Layer 5 of a small transformer language model trained on English Wikipedia (13 layers, counted from 0, width 96).
Take only the direct path to the model's output, skipping the later layers: a vector added to the residual stream pushes a token's score in proportion to its dot product with that token's output vector.

Output vectors of the tokens that the questions are about. A number n stands for n times 0.0028.
"other": -91 -141 133 -29 -55 -163 -35 284 165 40 83 0 -138 136 77 44 -95 -80 -111 -188 241 -26 173 67 -56 -43 -273 153 -227 46 -271 177 0 213 -216 -94 53 -274 37 170 183 89 42 -197 -142 94 -54 147 250 49 -115 -82 -166 -17 -75 -195 226 -51 -70 -69 -205 97 -354 185 -97 68 119 -55 -8 81 64 64 -392 -237 86 8 182 -247 -50 91 153 -146 -70 10 19 235 -67 107 13 -57 4 14 -168 46 -111 -62
"•": -69 -37 -32 24 -227 -103 -57 106 6 127 -154 26 -143 37 -134 -208 -13 -7 -33 74 12 0 301 -132 -30 -262 -5 112 96 -98 -218 -77 -221 -20 -84 17 218 -50 -60 -194 80 -39 25 -17 -25 -78 -263 163 41 155 200 -22 -100 -47 -194 -211 18 -345 -38 279 -264 -146 -34 146 109 -225 247 32 -69 25 64 -8 -200 -94 292 -61 -268 -54 145 -120 227 -201 190 -132 -192 158 -21 136 -35 127 -4 -65 -62 -142 -4 0
" debut": -7 109 148 36 -294 -271 196 -54 52 -24 -67 162 -102 69 -62 -59 97 -289 47 -127 97 31 102 -212 -55 -342 -171 181 -84 78 -76 -49 -60 117 -62 -117 -121 -156 -90 -36 94 59 27 -205 -51 -108 -65 60 -54 96 58 171 -186 -111 92 -51 274 -127 58 89 20 71 -376 57 70 -63 -252 -105 -106 42 175 89 77 98 154 219 146 -204 -126 -107 141 219 -106 -141 -170 -54 -193 -28 165 99 71 -19 139 -26 -103 95
"write": -11 -143 233 55 -167 -212 -302 99 -154 179 35 170 -21 261 -23 -233 70 -89 -116 -72 91 161 161 30 -160 169 -228 218 -254 74 10 -222 -9 -112 -91 24 -148 -215 9 -126 56 25 182 -40 -165 -84 -160 70 139 124 -14 115 -7 -48 -199 -87 193 -420 -172 -189 -99 -265 -160 217 99 85 -32 -42 13 -92 -127 151 54 144 134 41 -75 -288 -44 -246 110 -140 -82 -50 -10 85 0 -100 -200 -69 89 222 9 39 -89 67
" California": -252 6 -30 39 20 -57 -83 213 -231 88 -11 95 -109 85 211 -64 86 -208 131 -7 -37 55 99 -141 -166 -152 27 -38 -63 27 45 -167 -33 -31 50 -133 3 -67 -18 -93 182 -63 179 69 -193 -33 -17 -7 43 19 47 -144 -63 -126 170 -63 127 -293 -28 68 -97 24 -101 104 91 -57 126 -141 -229 44 -6 -80 -147 -16 88 -6 -21 -146 63 -76 66 -24 100 59 -270 93 -106 156 75 85 -29 -154 -20 147 -50 137
" wrote": -34 -20 263 249 -145 -246 15 23 30 142 -49 3 -119 22 148 -126 23 -246 -206 -36 -40 -87 38 -61 62 -144 -267 54 -218 108 -185 -78 40 -9 -39 174 -100 -27 -98 59 160 66 242 -82 0 -71 -102 -37 -16 -46 -30 -4 -244 141 14 -134 98 -142 -146 -113 -181 39 -224 19 209 -54 -22 -196 -48 71 -48 -95 -90 -19 13 -29 -127 -36 -62 -261 90 57 -69 69 -70 56 -102 -44 183 -59 -60 84 102 157 50 6
" football": -114 102 92 -89 -56 6 60 118 -35 8 -78 30 -65 185 -144 -38 79 -183 174 43 60 264 83 -122 -94 -147 -38 126 -255 92 -22 -14 8 -58 -97 -237 -89 73 72 -150 -4 39 -76 -38 -122 -185 -9 26 -89 259 33 -207 -368 -56 -12 -195 46 -144 185 160 -131 113 -81 60 146 52 -65 83 -43 91 89 42 -65 44 199 219 130 -137 -34 -157 132 -112 18 -68 -253 -134 -123 41 -139 -200 -6 54 40 79 31 36
"land": -91 -152 261 -78 -142 -122 -14 -100 23 -16 40 -15 0 125 68 -61 55 -6 123 48 169 262 31 20 -57 -140 -74 42 -56 123 -5 -143 -141 -74 -168 -54 -133 -100 12 41 -53 -4 -41 89 -275 -147 -217 174 -243 -56 47 -206 6 -88 267 -266 143 -97 -88 153 -221 42 39 132 -8 108 191 -32 -106 -54 -127 14 -78 74 0 127 -320 19 71 -220 119 27 78 9 113 -90 93 141 223 -51 91 -87 108 125 60 -113
" coach": -117 -80 171 -25 0 -210 64 -25 -41 27 -81 -71 -120 324 -188 -66 102 -241 117 -22 51 169 90 -193 -13 -111 -135 281 -192 139 -160 204 -4 -151 -156 -148 105 -33 -125 -3 170 -56 87 -212 -13 -258 -24 68 -133 33 -30 -118 -244 -52 71 -164 237 -145 202 119 91 93 -132 114 48 -168 -10 -24 -43 -92 -146 122 118 7 174 0 144 29 -17 -201 105 -43 -52 -57 -111 -29 -91 104 -167 -50 -35 -115 58 15 34 75
" ==": -37 -248 48 28 -226 -126 9 6 22 270 -39 -10 -227 -85 -10 -41 -45 -108 -195 -76 -110 125 149 59 98 -232 -116 -153 -122 -87 -99 -196 -95 85 158 -72 -189 -17 -268 63 -14 129 -80 -144 -29 218 -215 -10 -54 -134 -71 -241 -213 175 275 -152 67 -99 28 -62 -192 -148 -312 -70 115 -9 72 31 -75 -23 -32 -150 -35 112 310 148 -136 -279 -425 -274 29 -39 -147 -92 -128 -124 -265 165 142 235 -37 -51 57 -99 212 471
"),": 19 -95 94 82 -140 -230 -183 77 -47 -78 61 98 30 214 -36 185 110 -71 -92 4 126 6 91 144 -145 11 47 118 -110 148 -135 80 25 -222 -24 -32 56 48 -61 -124 49 253 110 -123 -134 36 -14 328 51 92 107 72 -121 -42 72 -38 -16 -89 -3 -3 -41 109 -30 22 45 -33 -192 -188 -98 283 -53 39 -267 -139 -75 22 170 -132 143 -98 90 -7 129 -201 -75 -11 118 -140 280 -9 210 -144 18 157 206 -94
" politician": 85 -12 -9 -43 -296 -110 -152 141 -183 248 8 35 6 259 4 -84 132 -217 38 -64 9 103 100 -18 -36 -75 -86 47 -260 132 -136 40 30 -197 -94 -13 143 102 19 -55 164 16 -44 -116 -212 -51 -61 -24 -55 42 22 -240 -331 41 32 -235 81 -210 85 119 -171 -38 -107 132 119 61 54 -102 40 178 -46 142 -184 60 106 177 -28 -107 200 -126 102 12 -45 -10 -140 34 -104 48 47 -115 74 64 -101 107 13 -43

Output weights of attention head 0. The head adds the sum of these rows, row i times number i of z. A number n stands for n times 0.0014.
o0: 33 108 262 95 98 -91 -31 34 170 52 6 -45 57 98 95 164 28 -6 -295 -274 37 -213 17 -194 71 56 -217 -107 -116 -29 -201 115 -12 127 -47 31 84 -137 -29 36 -41 343 -218 28 -65 253 -51 -48 -59 -32 -343 -42 17 25 -190 -48 -209 62 -120 -180 -87 74 -33 175 52 -3 -223 122 -49 -92 -41 -20 -14 -95 -59 17 158 79 1 -97 -45 -222 -95 141 -13 -179 19 59 230 199 95 105 5 -128 -32 -170
o1: -39 224 69 32 102 36 192 -143 42 -217 -133 89 -31 1 -13 -50 27 -216 84 -235 -6 119 -70 -175 -50 31 -42 61 -144 -53 184 266 128 15 167 -93 -149 -140 -33 200 47 27 -28 124 -68 -55 163 -129 129 31 -137 21 -99 -32 -3 -92 31 -74 155 110 342 90 18 68 -3 -20 -193 59 -190 -21 -102 237 97 -35 -146 71 42 173 32 6 -101 -60 -12 -58 58 -131 120 -55 -213 64 150 123 -91 -174 6 -267
o2: -393 33 -148 53 12 -73 -251 -155 -25 44 -61 -264 -60 53 257 3 327 60 -227 84 32 8 -304 -42 -181 -83 -145 -16 206 -144 103 59 317 91 -61 198 181 -112 -187 61 10 -110 -68 117 72 -169 -121 211 202 209 234 -20 -63 -117 194 52 -43 231 33 3 132 -111 5 -215 213 65 31 -284 -132 106 -76 148 314 30 16 -211 -129 -149 25 111 -154 72 -21 -181 283 -10 -28 77 191 96 -89 -134 198 91 -33 180
o3: -72 251 192 88 122 -165 -191 72 39 -10 27 -27 -23 180 222 201 75 1 -159 -129 33 -70 -4 -119 -83 40 -121 193 19 13 -46 89 88 54 -30 -72 29 -43 62 -129 71 303 -16 37 -233 118 -31 92 140 225 -158 149 -145 -48 183 -130 -108 176 28 -155 -69 243 7 -14 -39 -65 -56 84 23 -15 -77 145 -22 49 -119 16 182 131 242 -4 61 -155 48 -146 201 -55 72 59 277 -57 162 -11 52 154 161 -171
o4: 51 164 1 121 -115 11 -20 25 -109 -90 -122 29 -95 -345 -3 -16 24 131 -167 139 -154 83 192 -1 -228 -188 24 124 116 -76 131 -140 -51 -55 102 36 64 27 -111 -30 49 42 -137 378 -87 -70 -91 19 205 208 113 -226 -236 121 95 -2 -113 -12 69 164 98 20 276 -84 -49 -191 47 -15 -282 96 -3 -195 13 -122 18 -28 -89 -151 67 -64 93 -247 -53 -206 -129 -137 201 -118 -132 344 -51 -1 -129 -42 30 2
o5: 12 -27 -178 63 -17 39 53 -81 -18 20 -111 18 21 -234 -197 -138 -187 112 -31 7 -183 -11 144 -187 46 -63 39 -7 -73 -151 63 -134 -239 -61 -12 -153 -69 -28 -43 -25 -39 -107 13 201 -7 -141 -19 16 110 13 116 -156 128 356 -8 -19 -89 -34 -95 65 144 -186 220 37 107 -134 157 243 -243 3 -6 -90 35 -164 -114 127 23 -17 -5 -271 -7 -120 131 210 -125 -146 162 -30 -333 126 34 30 -290 -132 61 -48
o6: 175 -92 -111 186 -92 91 -120 18 -10 -50 -259 -59 -384 -203 -148 42 -49 88 -97 110 5 -238 200 -44 -99 133 -49 72 4 -331 -81 102 -33 -33 17 -78 73 85 -42 -4 -231 133 54 199 -81 101 19 181 28 4 -29 -76 140 236 -235 -20 -179 160 -161 156 197 44 20 53 -84 -114 -107 183 -262 20 187 -34 44 -193 5 -68 -10 127 -99 -159 132 -103 87 -47 135 -83 44 -185 26 391 145 161 -59 -85 -11 94
o7: 15 166 79 -17 18 -23 -74 108 -188 -260 125 184 214 186 278 114 129 -53 -162 34 62 -9 -75 -84 180 78 -3 112 -91 244 102 228 323 100 82 76 -210 -47 92 211 185 -102 -113 -93 108 -48 61 -53 111 110 2 290 -40 125 -26 74 29 -94 -40 117 65 -7 -196 115 -24 116 -151 23 -42 43 -255 170 134 105 161 108 111 -5 188 -56 -43 -65 38 -10 35 7 15 8 36 -4 47 -108 -105 321 -99 10
o8: 75 103 -50 -216 -7 -2 -97 5 -271 -16 197 106 8 211 89 191 -11 -18 27 -41 0 -66 -69 78 343 76 59 -116 31 -66 -83 -42 -19 27 -34 -141 -224 114 238 -153 -34 186 -12 -93 -61 101 -117 38 -104 -111 -233 70 27 54 7 123 -150 79 -138 -48 -263 -120 -9 101 19 146 122 216 262 -198 -236 -7 45 48 -26 -86 222 -72 -51 27 41 -48 220 303 -78 142 -131 160 51 -267 -37 -185 0 85 -24 -219
o9: 140 -70 -76 -31 -77 -44 -131 134 109 -172 -12 72 220 -72 -87 171 112 -48 8 -209 64 -80 185 -61 -165 -108 -173 64 -97 -19 -105 -24 58 39 -5 -36 137 298 -58 -53 11 108 1 16 -71 101 -95 223 35 -108 -140 98 4 116 -290 -7 -145 142 -47 -38 -67 94 -58 119 -45 137 -246 86 52 69 327 -15 -74 -215 -101 28 77 -25 104 58 114 -232 157 -122 176 35 32 -168 67 125 189 -25 -140 -65 89 -15
o10: 185 43 -138 185 -26 63 -208 71 69 -68 -101 -33 -134 -276 -158 106 30 190 7 33 15 -93 242 -39 -150 83 234 73 110 -46 -49 -200 -152 -157 62 21 122 31 63 -157 -265 12 136 408 -161 -21 -38 97 152 -122 55 -104 86 139 -105 -8 -183 159 -209 63 54 -76 208 67 -150 -53 -12 211 -98 61 196 -127 108 -123 -123 228 -65 -118 169 -95 82 -343 54 17 -17 -79 137 7 -65 124 202 118 -298 -60 13 113
o11: 10 -168 -184 -125 -53 16 -31 9 124 -63 -104 -86 -130 -61 -109 1 175 -13 250 -205 169 -22 135 53 -253 -110 17 87 108 -156 -69 172 87 -24 -45 24 404 259 -64 -108 -76 -85 153 51 3 -70 -27 219 -103 77 -90 17 6 -126 -238 -212 18 135 129 13 -7 196 -9 -234 -89 -68 -329 -46 84 112 256 -77 -107 -253 54 -274 -170 123 -176 173 173 193 -140 -333 16 124 -87 -95 -8 44 -31 7 180 -95 114 -183
o12: 110 35 114 -36 103 -29 113 184 40 37 -64 -35 -291 -23 57 80 150 -132 -76 70 87 37 -53 72 -109 105 -115 94 -148 -83 78 325 193 71 -9 40 56 207 111 117 45 75 -140 -104 128 -5 63 104 119 54 -199 -99 -51 214 83 5 -78 9 -91 34 196 215 -4 144 1 195 -298 -54 131 151 18 216 92 -56 -163 -57 -21 -12 124 71 -154 -47 -16 -35 190 83 -32 -42 234 185 201 -10 107 12 131 26
o13: -29 72 -90 -124 78 66 -65 115 -82 -225 -31 83 -47 170 13 119 237 56 36 -34 276 64 115 41 -205 -11 263 44 51 12 51 198 163 -49 -76 -49 71 269 166 -132 -43 -60 59 208 -5 -259 47 162 21 103 -42 88 -196 133 52 -76 -81 37 45 140 -41 141 -177 -191 -212 -24 -111 207 -15 54 100 96 -23 -117 140 -93 -30 68 29 134 -16 -135 232 -237 196 84 -69 -20 -15 -81 135 -111 15 173 97 -116
o14: 49 48 -18 45 -92 63 -175 116 -46 -93 235 6 288 -46 140 120 113 174 -71 106 52 53 171 70 -98 -68 156 146 62 307 -51 -226 8 -56 -8 132 122 132 2 -150 110 -122 1 49 39 9 -72 24 61 69 123 111 -113 7 14 14 67 -94 -59 14 -113 -129 -56 -16 -62 83 13 -32 97 139 103 -69 -54 72 137 78 67 -220 103 105 16 -167 75 -204 -70 17 -58 -66 13 45 42 -161 -225 224 -13 85
o15: -113 -71 -291 -71 119 47 -63 -9 244 103 -101 -18 58 63 -372 -39 11 -97 311 -178 28 -43 -195 10 -17 76 67 -180 126 6 -47 56 -178 -27 -8 9 -13 131 240 75 -99 -87 195 -1 18 -165 -47 148 -11 -216 154 6 213 89 -48 -117 -129 201 -263 -67 187 -57 5 -295 50 5 74 -42 -135 -9 7 -48 9 -150 -200 107 -136 99 -109 -63 -187 -15 172 247 275 122 3 64 102 -85 198 -67 15 -33 75 26
o16: -45 -121 -216 107 -78 28 -128 -91 179 87 -70 -207 -164 -182 -132 -127 107 16 63 87 -25 -106 -85 -25 -202 16 -96 -11 239 -19 -3 -14 -178 36 -60 98 123 -2 -58 69 -43 -137 132 37 15 51 -49 184 -6 -51 262 -8 145 -24 -8 -108 81 181 -168 -130 70 -92 114 -174 94 -48 1 -230 -69 43 108 -174 29 -75 -5 -78 -214 26 -82 14 -49 -6 -92 -74 174 -39 19 -13 109 325 -11 -21 133 -125 10 186
o17: -4 72 152 5 50 -120 -19 101 -33 -224 107 124 204 215 292 120 167 -117 -54 -154 231 -17 81 3 20 108 17 171 -179 199 -33 124 336 -7 15 59 2 139 28 103 86 62 -40 -221 71 -1 177 -81 6 84 -141 191 15 32 -129 26 66 -154 118 81 41 -6 -300 229 -73 192 -254 15 144 39 157 348 -17 -33 7 -48 150 -5 127 -8 -2 -105 -25 -104 139 -29 -60 -105 150 -175 231 104 -57 48 31 -104
o18: -16 -193 -19 2 -86 -154 -51 148 17 -137 -153 -52 63 80 -2 72 64 -86 -23 6 119 -215 -21 108 83 213 -290 100 -29 43 -193 127 134 -123 -127 141 25 49 28 153 163 25 16 -307 46 103 88 148 -178 -40 -54 230 175 13 -158 106 42 81 130 139 -36 -42 -291 4 -34 37 -129 -140 42 -37 88 170 -123 6 -24 -82 1 165 -56 -98 90 232 -22 64 178 242 -4 -179 352 -85 155 55 124 106 -4 88
o19: -59 -4 -145 -118 -34 -109 -92 131 130 79 -71 -48 -98 24 -27 8 162 138 109 66 100 -99 49 44 -129 -84 35 -24 75 -26 -74 -32 -32 67 -62 -12 178 319 334 -267 23 -57 155 -93 43 -127 -151 193 -67 -28 105 -45 -11 214 25 -57 -18 77 -157 28 44 91 -98 -241 -79 9 29 25 184 91 242 -98 80 -130 18 9 -108 14 5 -43 -8 -15 59 -22 245 198 -32 54 193 -131 62 -146 130 94 172 64
o20: 1 -62 257 -208 88 -47 97 -20 -126 51 70 -25 10 286 190 24 22 -32 -68 -100 79 27 -88 7 103 104 -101 -39 -105 -56 -66 135 233 7 -94 -21 64 -18 14 33 -21 142 -75 -364 51 -6 24 -124 -191 40 -270 95 18 -238 58 181 72 -141 197 -38 -59 119 -194 97 -11 63 -60 -80 204 -74 24 307 55 32 -16 -204 51 13 -108 136 -62 281 14 80 31 132 -197 11 -35 -466 -73 80 280 -46 1 -149
o21: 178 94 45 70 30 93 91 -68 -16 -25 149 158 100 -105 59 -78 -83 200 -160 157 -189 162 175 -210 -61 -89 270 185 -28 234 115 -150 9 -169 94 -103 -169 -118 -197 -168 66 -146 69 142 -47 -40 -53 -199 151 86 128 78 -207 -16 80 -244 56 -100 -8 78 -57 45 63 74 -51 -1 142 89 -139 -10 85 -53 -84 173 80 310 95 -121 267 13 52 -122 -58 -169 -326 -283 202 72 -103 191 -76 6 -306 -31 -144 -4
o22: -58 70 128 -8 -23 19 68 -3 -214 52 193 122 263 67 265 -72 -62 9 -167 69 -129 63 -63 -24 180 -65 -3 -37 -117 226 53 -80 69 158 42 90 -142 -203 -156 12 239 -50 -175 -266 65 117 -85 -281 -23 60 11 67 -100 -58 61 103 201 -222 70 -41 -156 -127 -42 182 101 79 153 -54 204 -20 -258 89 -99 286 105 67 198 -212 79 9 -71 -25 -118 -40 -303 -138 52 179 59 40 -190 -29 -109 141 -156 -8
o23: -166 77 -9 161 128 27 144 192 90 197 -77 -8 -156 -3 -233 -180 -322 -262 319 -119 -88 28 -83 50 -83 -19 82 -145 -90 122 127 26 -411 79 31 -108 -212 -163 227 111 212 178 182 -109 87 124 36 -1 145 -103 105 -166 -58 129 29 -175 178 -70 -119 -110 50 10 100 -136 31 -50 133 -85 63 -36 -270 -108 -205 92 -85 -26 -35 34 22 36 -18 -155 -103 112 -104 -77 214 284 196 114 -73 -39 57 -37 150 -160
o24: 168 -67 -251 -20 -41 134 68 -151 141 -53 -185 10 -84 -309 -323 -41 -46 14 119 62 -114 -68 -50 -13 -56 63 36 -137 189 -85 50 -37 -174 2 50 -36 23 68 -24 66 -75 -159 -90 306 -12 -115 -20 20 -12 -85 111 -182 74 49 1 57 -150 157 -144 -48 69 -143 202 -126 -47 -213 56 96 -208 64 -62 -232 32 -156 -102 141 -69 176 -74 -46 -111 -107 101 71 3 -100 103 -76 -123 151 -54 -25 -87 -197 -156 47
o25: -14 -5 -174 27 53 17 -238 -108 -34 67 260 -9 95 18 6 12 56 168 -85 119 -9 81 -73 -108 108 9 406 65 118 76 34 -176 10 -131 -35 -16 -95 -84 147 -257 -15 -186 171 97 -50 -58 -92 44 202 -111 147 24 -25 2 33 -153 -80 206 -164 89 -212 -161 151 70 45 113 305 222 184 35 -31 140 -34 352 27 192 165 -230 138 72 -85 -115 120 47 -126 -51 29 256 22 -1 54 -113 -285 65 -120 116
o26: -114 13 -268 9 97 158 -88 -163 -109 -55 -125 34 97 -200 -328 -77 -1 48 253 -131 -87 171 -48 -145 -140 -191 85 59 49 -27 178 56 -10 47 162 17 -89 -195 40 71 34 -347 173 22 -4 -89 -75 37 185 -25 290 102 53 81 -122 -138 126 123 -144 78 161 -178 69 -254 78 -37 -101 -43 -100 93 14 47 76 -272 43 109 -44 -131 -90 -128 -80 -79 98 -79 260 40 196 -112 -245 171 183 39 -110 -199 55 -2
o27: 129 -78 212 32 -50 -11 246 60 -51 105 -148 -30 -252 -149 81 -53 -89 -74 -196 87 -64 -12 -62 121 156 118 -266 -4 -247 -36 6 165 76 107 42 55 -146 -148 -143 278 61 185 -312 -228 0 168 138 -104 -36 -15 -35 -2 38 24 -3 173 23 -181 15 -52 153 -14 92 190 128 35 -82 -118 -183 -34 -63 -2 81 -31 -46 -34 48 145 13 -78 -85 79 -88 116 -110 -96 10 -97 29 173 -74 129 235 -103 -101 199
o28: 9 -50 -36 136 26 8 50 -150 215 223 -183 -160 -226 -277 -179 -128 -75 28 57 27 -62 -40 -93 101 -168 4 -127 -72 108 -119 27 -32 -156 116 -56 9 66 -51 -57 -12 -1 44 -23 61 -28 147 -35 61 30 -68 145 -201 44 -101 94 -55 29 249 -31 -155 93 -31 186 -83 119 -120 99 -93 51 37 120 -106 -66 76 -82 -35 -128 95 28 97 17 -69 -2 23 42 -82 88 62 137 210 -108 43 103 -215 38 122
o29: 122 128 -161 97 -104 48 -97 -156 -154 -259 9 109 293 16 119 -6 159 118 -124 190 49 -84 -44 -120 38 79 215 257 79 66 62 -27 191 -73 32 -81 -69 117 -62 33 21 -268 6 274 -43 -84 21 -41 133 186 134 105 -57 56 64 -32 -34 126 40 250 67 -136 -112 92 -10 -122 100 152 -196 92 -16 77 148 -9 176 68 52 -6 104 -109 32 -30 166 -102 69 -107 67 -167 -108 65 96 -88 -350 125 -177 -21
o30: -109 62 113 -169 -90 55 222 117 -97 -206 105 233 238 176 -12 29 -80 -203 174 -154 -3 102 145 -3 -16 -193 130 15 -187 38 66 41 -69 -11 -48 -253 -18 183 5 -55 110 -56 -30 13 192 -149 34 -145 -81 186 -219 -82 -198 49 10 47 1 -174 263 49 -150 131 -7 39 -102 75 -128 94 80 17 -146 23 -200 3 121 -127 60 34 -61 38 159 121 -142 -122 -305 -53 -53 -66 -177 -192 -221 -167 -43 107 69 -491
o31: -63 -226 -374 -189 6 79 -208 -128 26 -9 20 -153 55 136 -14 86 187 -68 192 13 97 -5 -203 70 105 3 -40 -107 117 -161 -28 163 140 59 -72 81 -19 137 127 45 -118 -256 170 -213 89 -39 -129 225 -129 -111 84 253 293 -29 -185 -116 -97 190 -249 -42 -106 -61 -22 -212 166 207 -136 -78 213 -30 -27 -13 269 -176 118 -182 -70 -68 -223 60 -57 251 154 109 303 257 -254 14 -33 -115 26 -138 152 -32 -65 140

Each question shows a token from some text and the vector z that the head gathered there. A number n stands for n times 0.0081.

"n": 2 -96 -25 -7 -2 11 3 34 -30 -42 16 -92 -25 -36 76 -17 -37 -10 -8 53 46 40 51 -67 -63 -18 -59 -16 -81 -6 -19 -71
Which two tokens does it push up most, strongest first? "write", " politician"

" the": -46 -69 47 0 37 -69 -43 26 -78 -14 -176 100 -18 -64 26 -85 43 -10 64 22 3 -2 79 62 -113 -79 -57 -37 -25 -79 124 -15
Pushed up most: " debut"

" Minister": -102 -161 -22 -78 -39 -107 -105 -26 25 -62 -170 103 -109 -43 18 4 70 -99 70 58 39 -91 84 153 -125 -96 -10 -72 -59 -196 93 83
Pushed down most: "),"

"script": -47 1 115 176 170 -91 69 45 -55 -120 -8 -12 30 115 -16 -167 -32 -47 -28 54 -26 26 16 -3 -70 -56 -66 51 61 50 -64 -179
Which two tokens does it push up most, strongest first? "),", " California"

"us": -63 1 -40 50 47 27 -18 34 -2 -42 -31 -5 -1 -8 17 -11 0 -49 10 39 -35 44 33 149 -124 17 79 -31 -48 -32 59 -25
Which two tokens does it push up most, strongest first? " California", " football"

" ": -12 76 20 0 62 95 5 103 -66 -62 -71 -32 -54 83 25 -24 -43 -29 -30 -22 -39 69 71 26 13 -56 117 -37 -41 137 78 -86
Which three tokens does it push up most, strongest first? " football", " California", " coach"

" |": -73 12 120 77 -22 41 -95 83 13 -149 -148 12 -69 -5 -49 123 47 -100 -8 169 -59 68 99 191 -48 65 110 -200 0 4 96 41
Which two tokens does it push up most, strongest first? " California", "land"

" A": -78 -53 14 55 49 -7 -71 24 -16 -23 -42 50 -37 -6 55 41 30 -70 55 116 -70 31 42 194 -134 26 111 -103 -23 -68 77 1
Which three tokens does it push up most, strongest first? " California", "•", "land"

"61": -69 31 175 96 -189 -172 -314 -126 176 -205 -169 189 -104 58 -220 210 -86 -124 14 101 269 -178 -126 191 -93 61 82 -280 -32 -161 275 159
Which two tokens does it push up most, strongest first? " coach", "land"

"y": -4 -49 117 32 81 21 -10 31 33 21 -81 40 55 -63 -17 -9 20 -90 20 61 -61 -5 35 76 -53 -9 0 -29 -2 -84 27 42
Which three tokens does it push up most, strongest first? " ==", " wrote", " California"

"om": -72 18 49 -107 9 -172 -83 -80 -132 -24 -78 61 -222 63 -22 74 85 40 112 -23 107 -170 -40 33 -88 -211 139 -81 -36 -166 -51 -1
Which three tokens does it push up most, strongest first? " debut", " coach", " wrote"

"har": 142 -13 -45 -19 -92 -14 -67 41 107 60 -145 -121 -58 -44 31 28 -52 62 53 -47 54 -69 154 111 -114 -49 -6 35 -46 -124 17 -21
Pushed up most: "other"

"-": -36 -126 -44 -61 -25 -19 -152 56 21 -17 -22 -65 -216 22 194 20 -39 -38 -84 29 -73 155 196 28 -84 144 3 -211 -124 42 115 -47
Pushed down most: " wrote"

"ell": 7 -58 -112 -37 15 -42 -42 17 -26 13 -149 56 -66 25 40 -85 -78 33 153 27 20 -58 95 56 -81 -118 -126 12 -80 -74 222 -98
Pushed up most: "other"

"f": -51 -26 123 99 155 -90 171 -32 -90 -71 -36 106 65 100 18 -222 -13 -41 -21 43 -21 31 -33 -86 -129 -46 -76 41 61 47 1 -100
Pushed up most: "),"

" of": -7 -124 69 41 37 -31 -76 -9 13 -43 -105 51 -53 -41 34 -24 21 -43 45 75 -20 -31 89 124 -106 -8 -43 -63 -31 -131 71 -20
Pushed up most: " wrote"

"c": -90 -106 281 258 247 -125 -34 -14 -155 -126 3 89 -88 28 80 -25 125 -226 -49 208 -260 71 12 254 -149 132 -1 -279 118 -63 -14 -138
Which three tokens does it push up most, strongest first? "•", " California", "land"

"der": -93 -40 65 40 53 -96 -31 4 -42 -44 -18 87 30 48 53 -36 9 -37 -6 78 16 39 -4 -12 -97 57 57 -51 -8 -18 -25 45
Pushed up most: "),"

"way": -34 -107 -16 48 14 -110 -24 -61 61 -56 -44 84 -49 37 54 -54 3 -64 2 67 37 15 10 10 -125 28 -23 -65 -32 -89 20 70
Which three tokens does it push up most, strongest first? "other", " politician", "),"

"il": -29 -168 116 -36 18 -21 -63 -63 6 -31 -64 65 -97 -114 24 23 101 -141 34 72 -33 -63 40 72 -76 2 12 -112 -22 -126 45 97
Pushed up most: " =="

" Me": -65 -27 97 43 -50 1 -78 73 8 -91 -139 -12 -34 -38 -49 109 49 -83 62 150 -35 -7 46 95 -19 17 65 -81 2 -13 3 74
Which two tokens does it push up most, strongest first? "land", " California"

"ities": -6 -87 -47 -47 12 25 27 -124 -68 20 -57 -7 -138 -37 5 19 58 -67 63 23 -5 -1 9 116 -107 -65 21 -34 16 -87 18 -87
Which three tokens does it push up most, strongest first? " ==", "•", " wrote"

")": -31 41 -55 28 173 38 -67 142 -61 114 -11 94 17 88 132 -125 -114 96 6 87 -32 101 118 86 -159 -67 99 -62 -149 -39 276 -190
Pushed down most: " =="

"lu": -73 -107 265 223 212 -132 -46 2 -155 -115 -24 99 -101 22 70 4 132 -205 -14 210 -239 45 21 262 -147 100 18 -263 95 -83 -5 -112
Which three tokens does it push up most, strongest first? "•", " California", "land"

" met": -63 -132 100 -11 -92 -172 -157 -32 -19 -105 -178 61 -238 -18 -10 184 198 -123 98 187 -13 -225 19 283 -118 -97 84 -144 18 -251 -47 132
Pushed down most: " football"

"t": -53 -83 120 6 -101 -110 -70 49 -13 -67 -148 20 -33 -94 -18 81 99 -59 113 170 2 -84 80 87 -90 -4 19 -13 60 -126 -134 115
Pushed up most: " wrote"

" office": 15 149 -409 -193 200 154 168 145 -151 67 -128 -8 192 121 89 -331 -234 256 -35 -28 59 126 186 -11 -40 -322 -104 278 -148 78 309 -425
Pushed up most: " football"

"er": -21 144 -2 -44 80 34 -13 139 -106 25 -111 72 -27 95 23 -132 -109 97 10 -105 28 118 99 -60 -66 -74 86 -50 -164 160 264 -113
Pushed up most: " football"

" Council": -42 -93 32 -24 40 -58 -39 -27 -72 8 -131 89 -54 -61 49 -98 42 -36 28 28 20 23 66 22 -101 -83 -75 -31 -12 -85 98 -30
Which two tokens does it push up most, strongest first? " debut", " wrote"

"ci": 33 -185 81 -42 36 -62 27 -41 -16 29 -30 75 -8 -124 39 -28 104 -98 86 64 -6 -59 38 -43 -44 -41 -29 11 -2 -95 -71 86
Pushed up most: " =="

"ol": -42 -19 161 117 171 -107 192 -31 -91 -68 -22 115 85 94 9 -243 4 -49 -32 22 -29 26 -42 -101 -110 -42 -78 60 92 53 -25 -86
Pushed up most: "),"

"ad": -8 -60 93 56 76 -130 39 -10 -81 -14 -75 138 -15 50 34 -112 32 -28 95 48 -16 -67 10 5 -85 -69 -82 1 22 -61 54 -42
Pushed up most: "),"

"g": -55 -55 160 114 196 -104 223 -64 -78 -83 -4 128 73 102 22 -302 3 -87 -75 24 -43 58 -28 -113 -128 -27 -89 61 108 34 -40 -92
Which three tokens does it push up most, strongest first? "•", "),", " =="

"Q": -114 -20 168 122 -35 -46 -77 105 -52 -134 -175 56 -47 65 -57 248 120 -96 98 253 -147 -47 13 297 -13 56 60 -216 74 -3 24 51
Which three tokens does it push up most, strongest first? "land", " California", "•"

"s": -27 -103 81 -110 -73 -68 -55 70 -102 -9 -145 -55 -103 -59 59 83 97 9 199 88 -46 -144 127 125 -112 -52 110 -50 -38 -123 -90 38
Pushed up most: " wrote"

"ro": 30 -102 9 -38 -38 -129 31 61 -43 31 -152 88 -21 1 1 4 61 1 192 44 -61 -69 51 82 -103 -100 -67 0 -1 -82 74 46
Which three tokens does it push up most, strongest first? "other", " wrote", " debut"

"an": -31 -13 103 -7 51 -97 67 52 -110 -1 -65 40 11 16 26 -78 57 1 107 -7 -34 8 34 -74 -22 -49 26 34 25 78 -68 -24
Pushed down most: " football"

"min": 63 -99 205 53 110 31 -31 -32 -75 109 -53 32 -114 -37 77 -72 54 -47 31 48 -57 8 101 19 -77 -9 -10 -103 37 -41 9 -114
Pushed down most: " coach"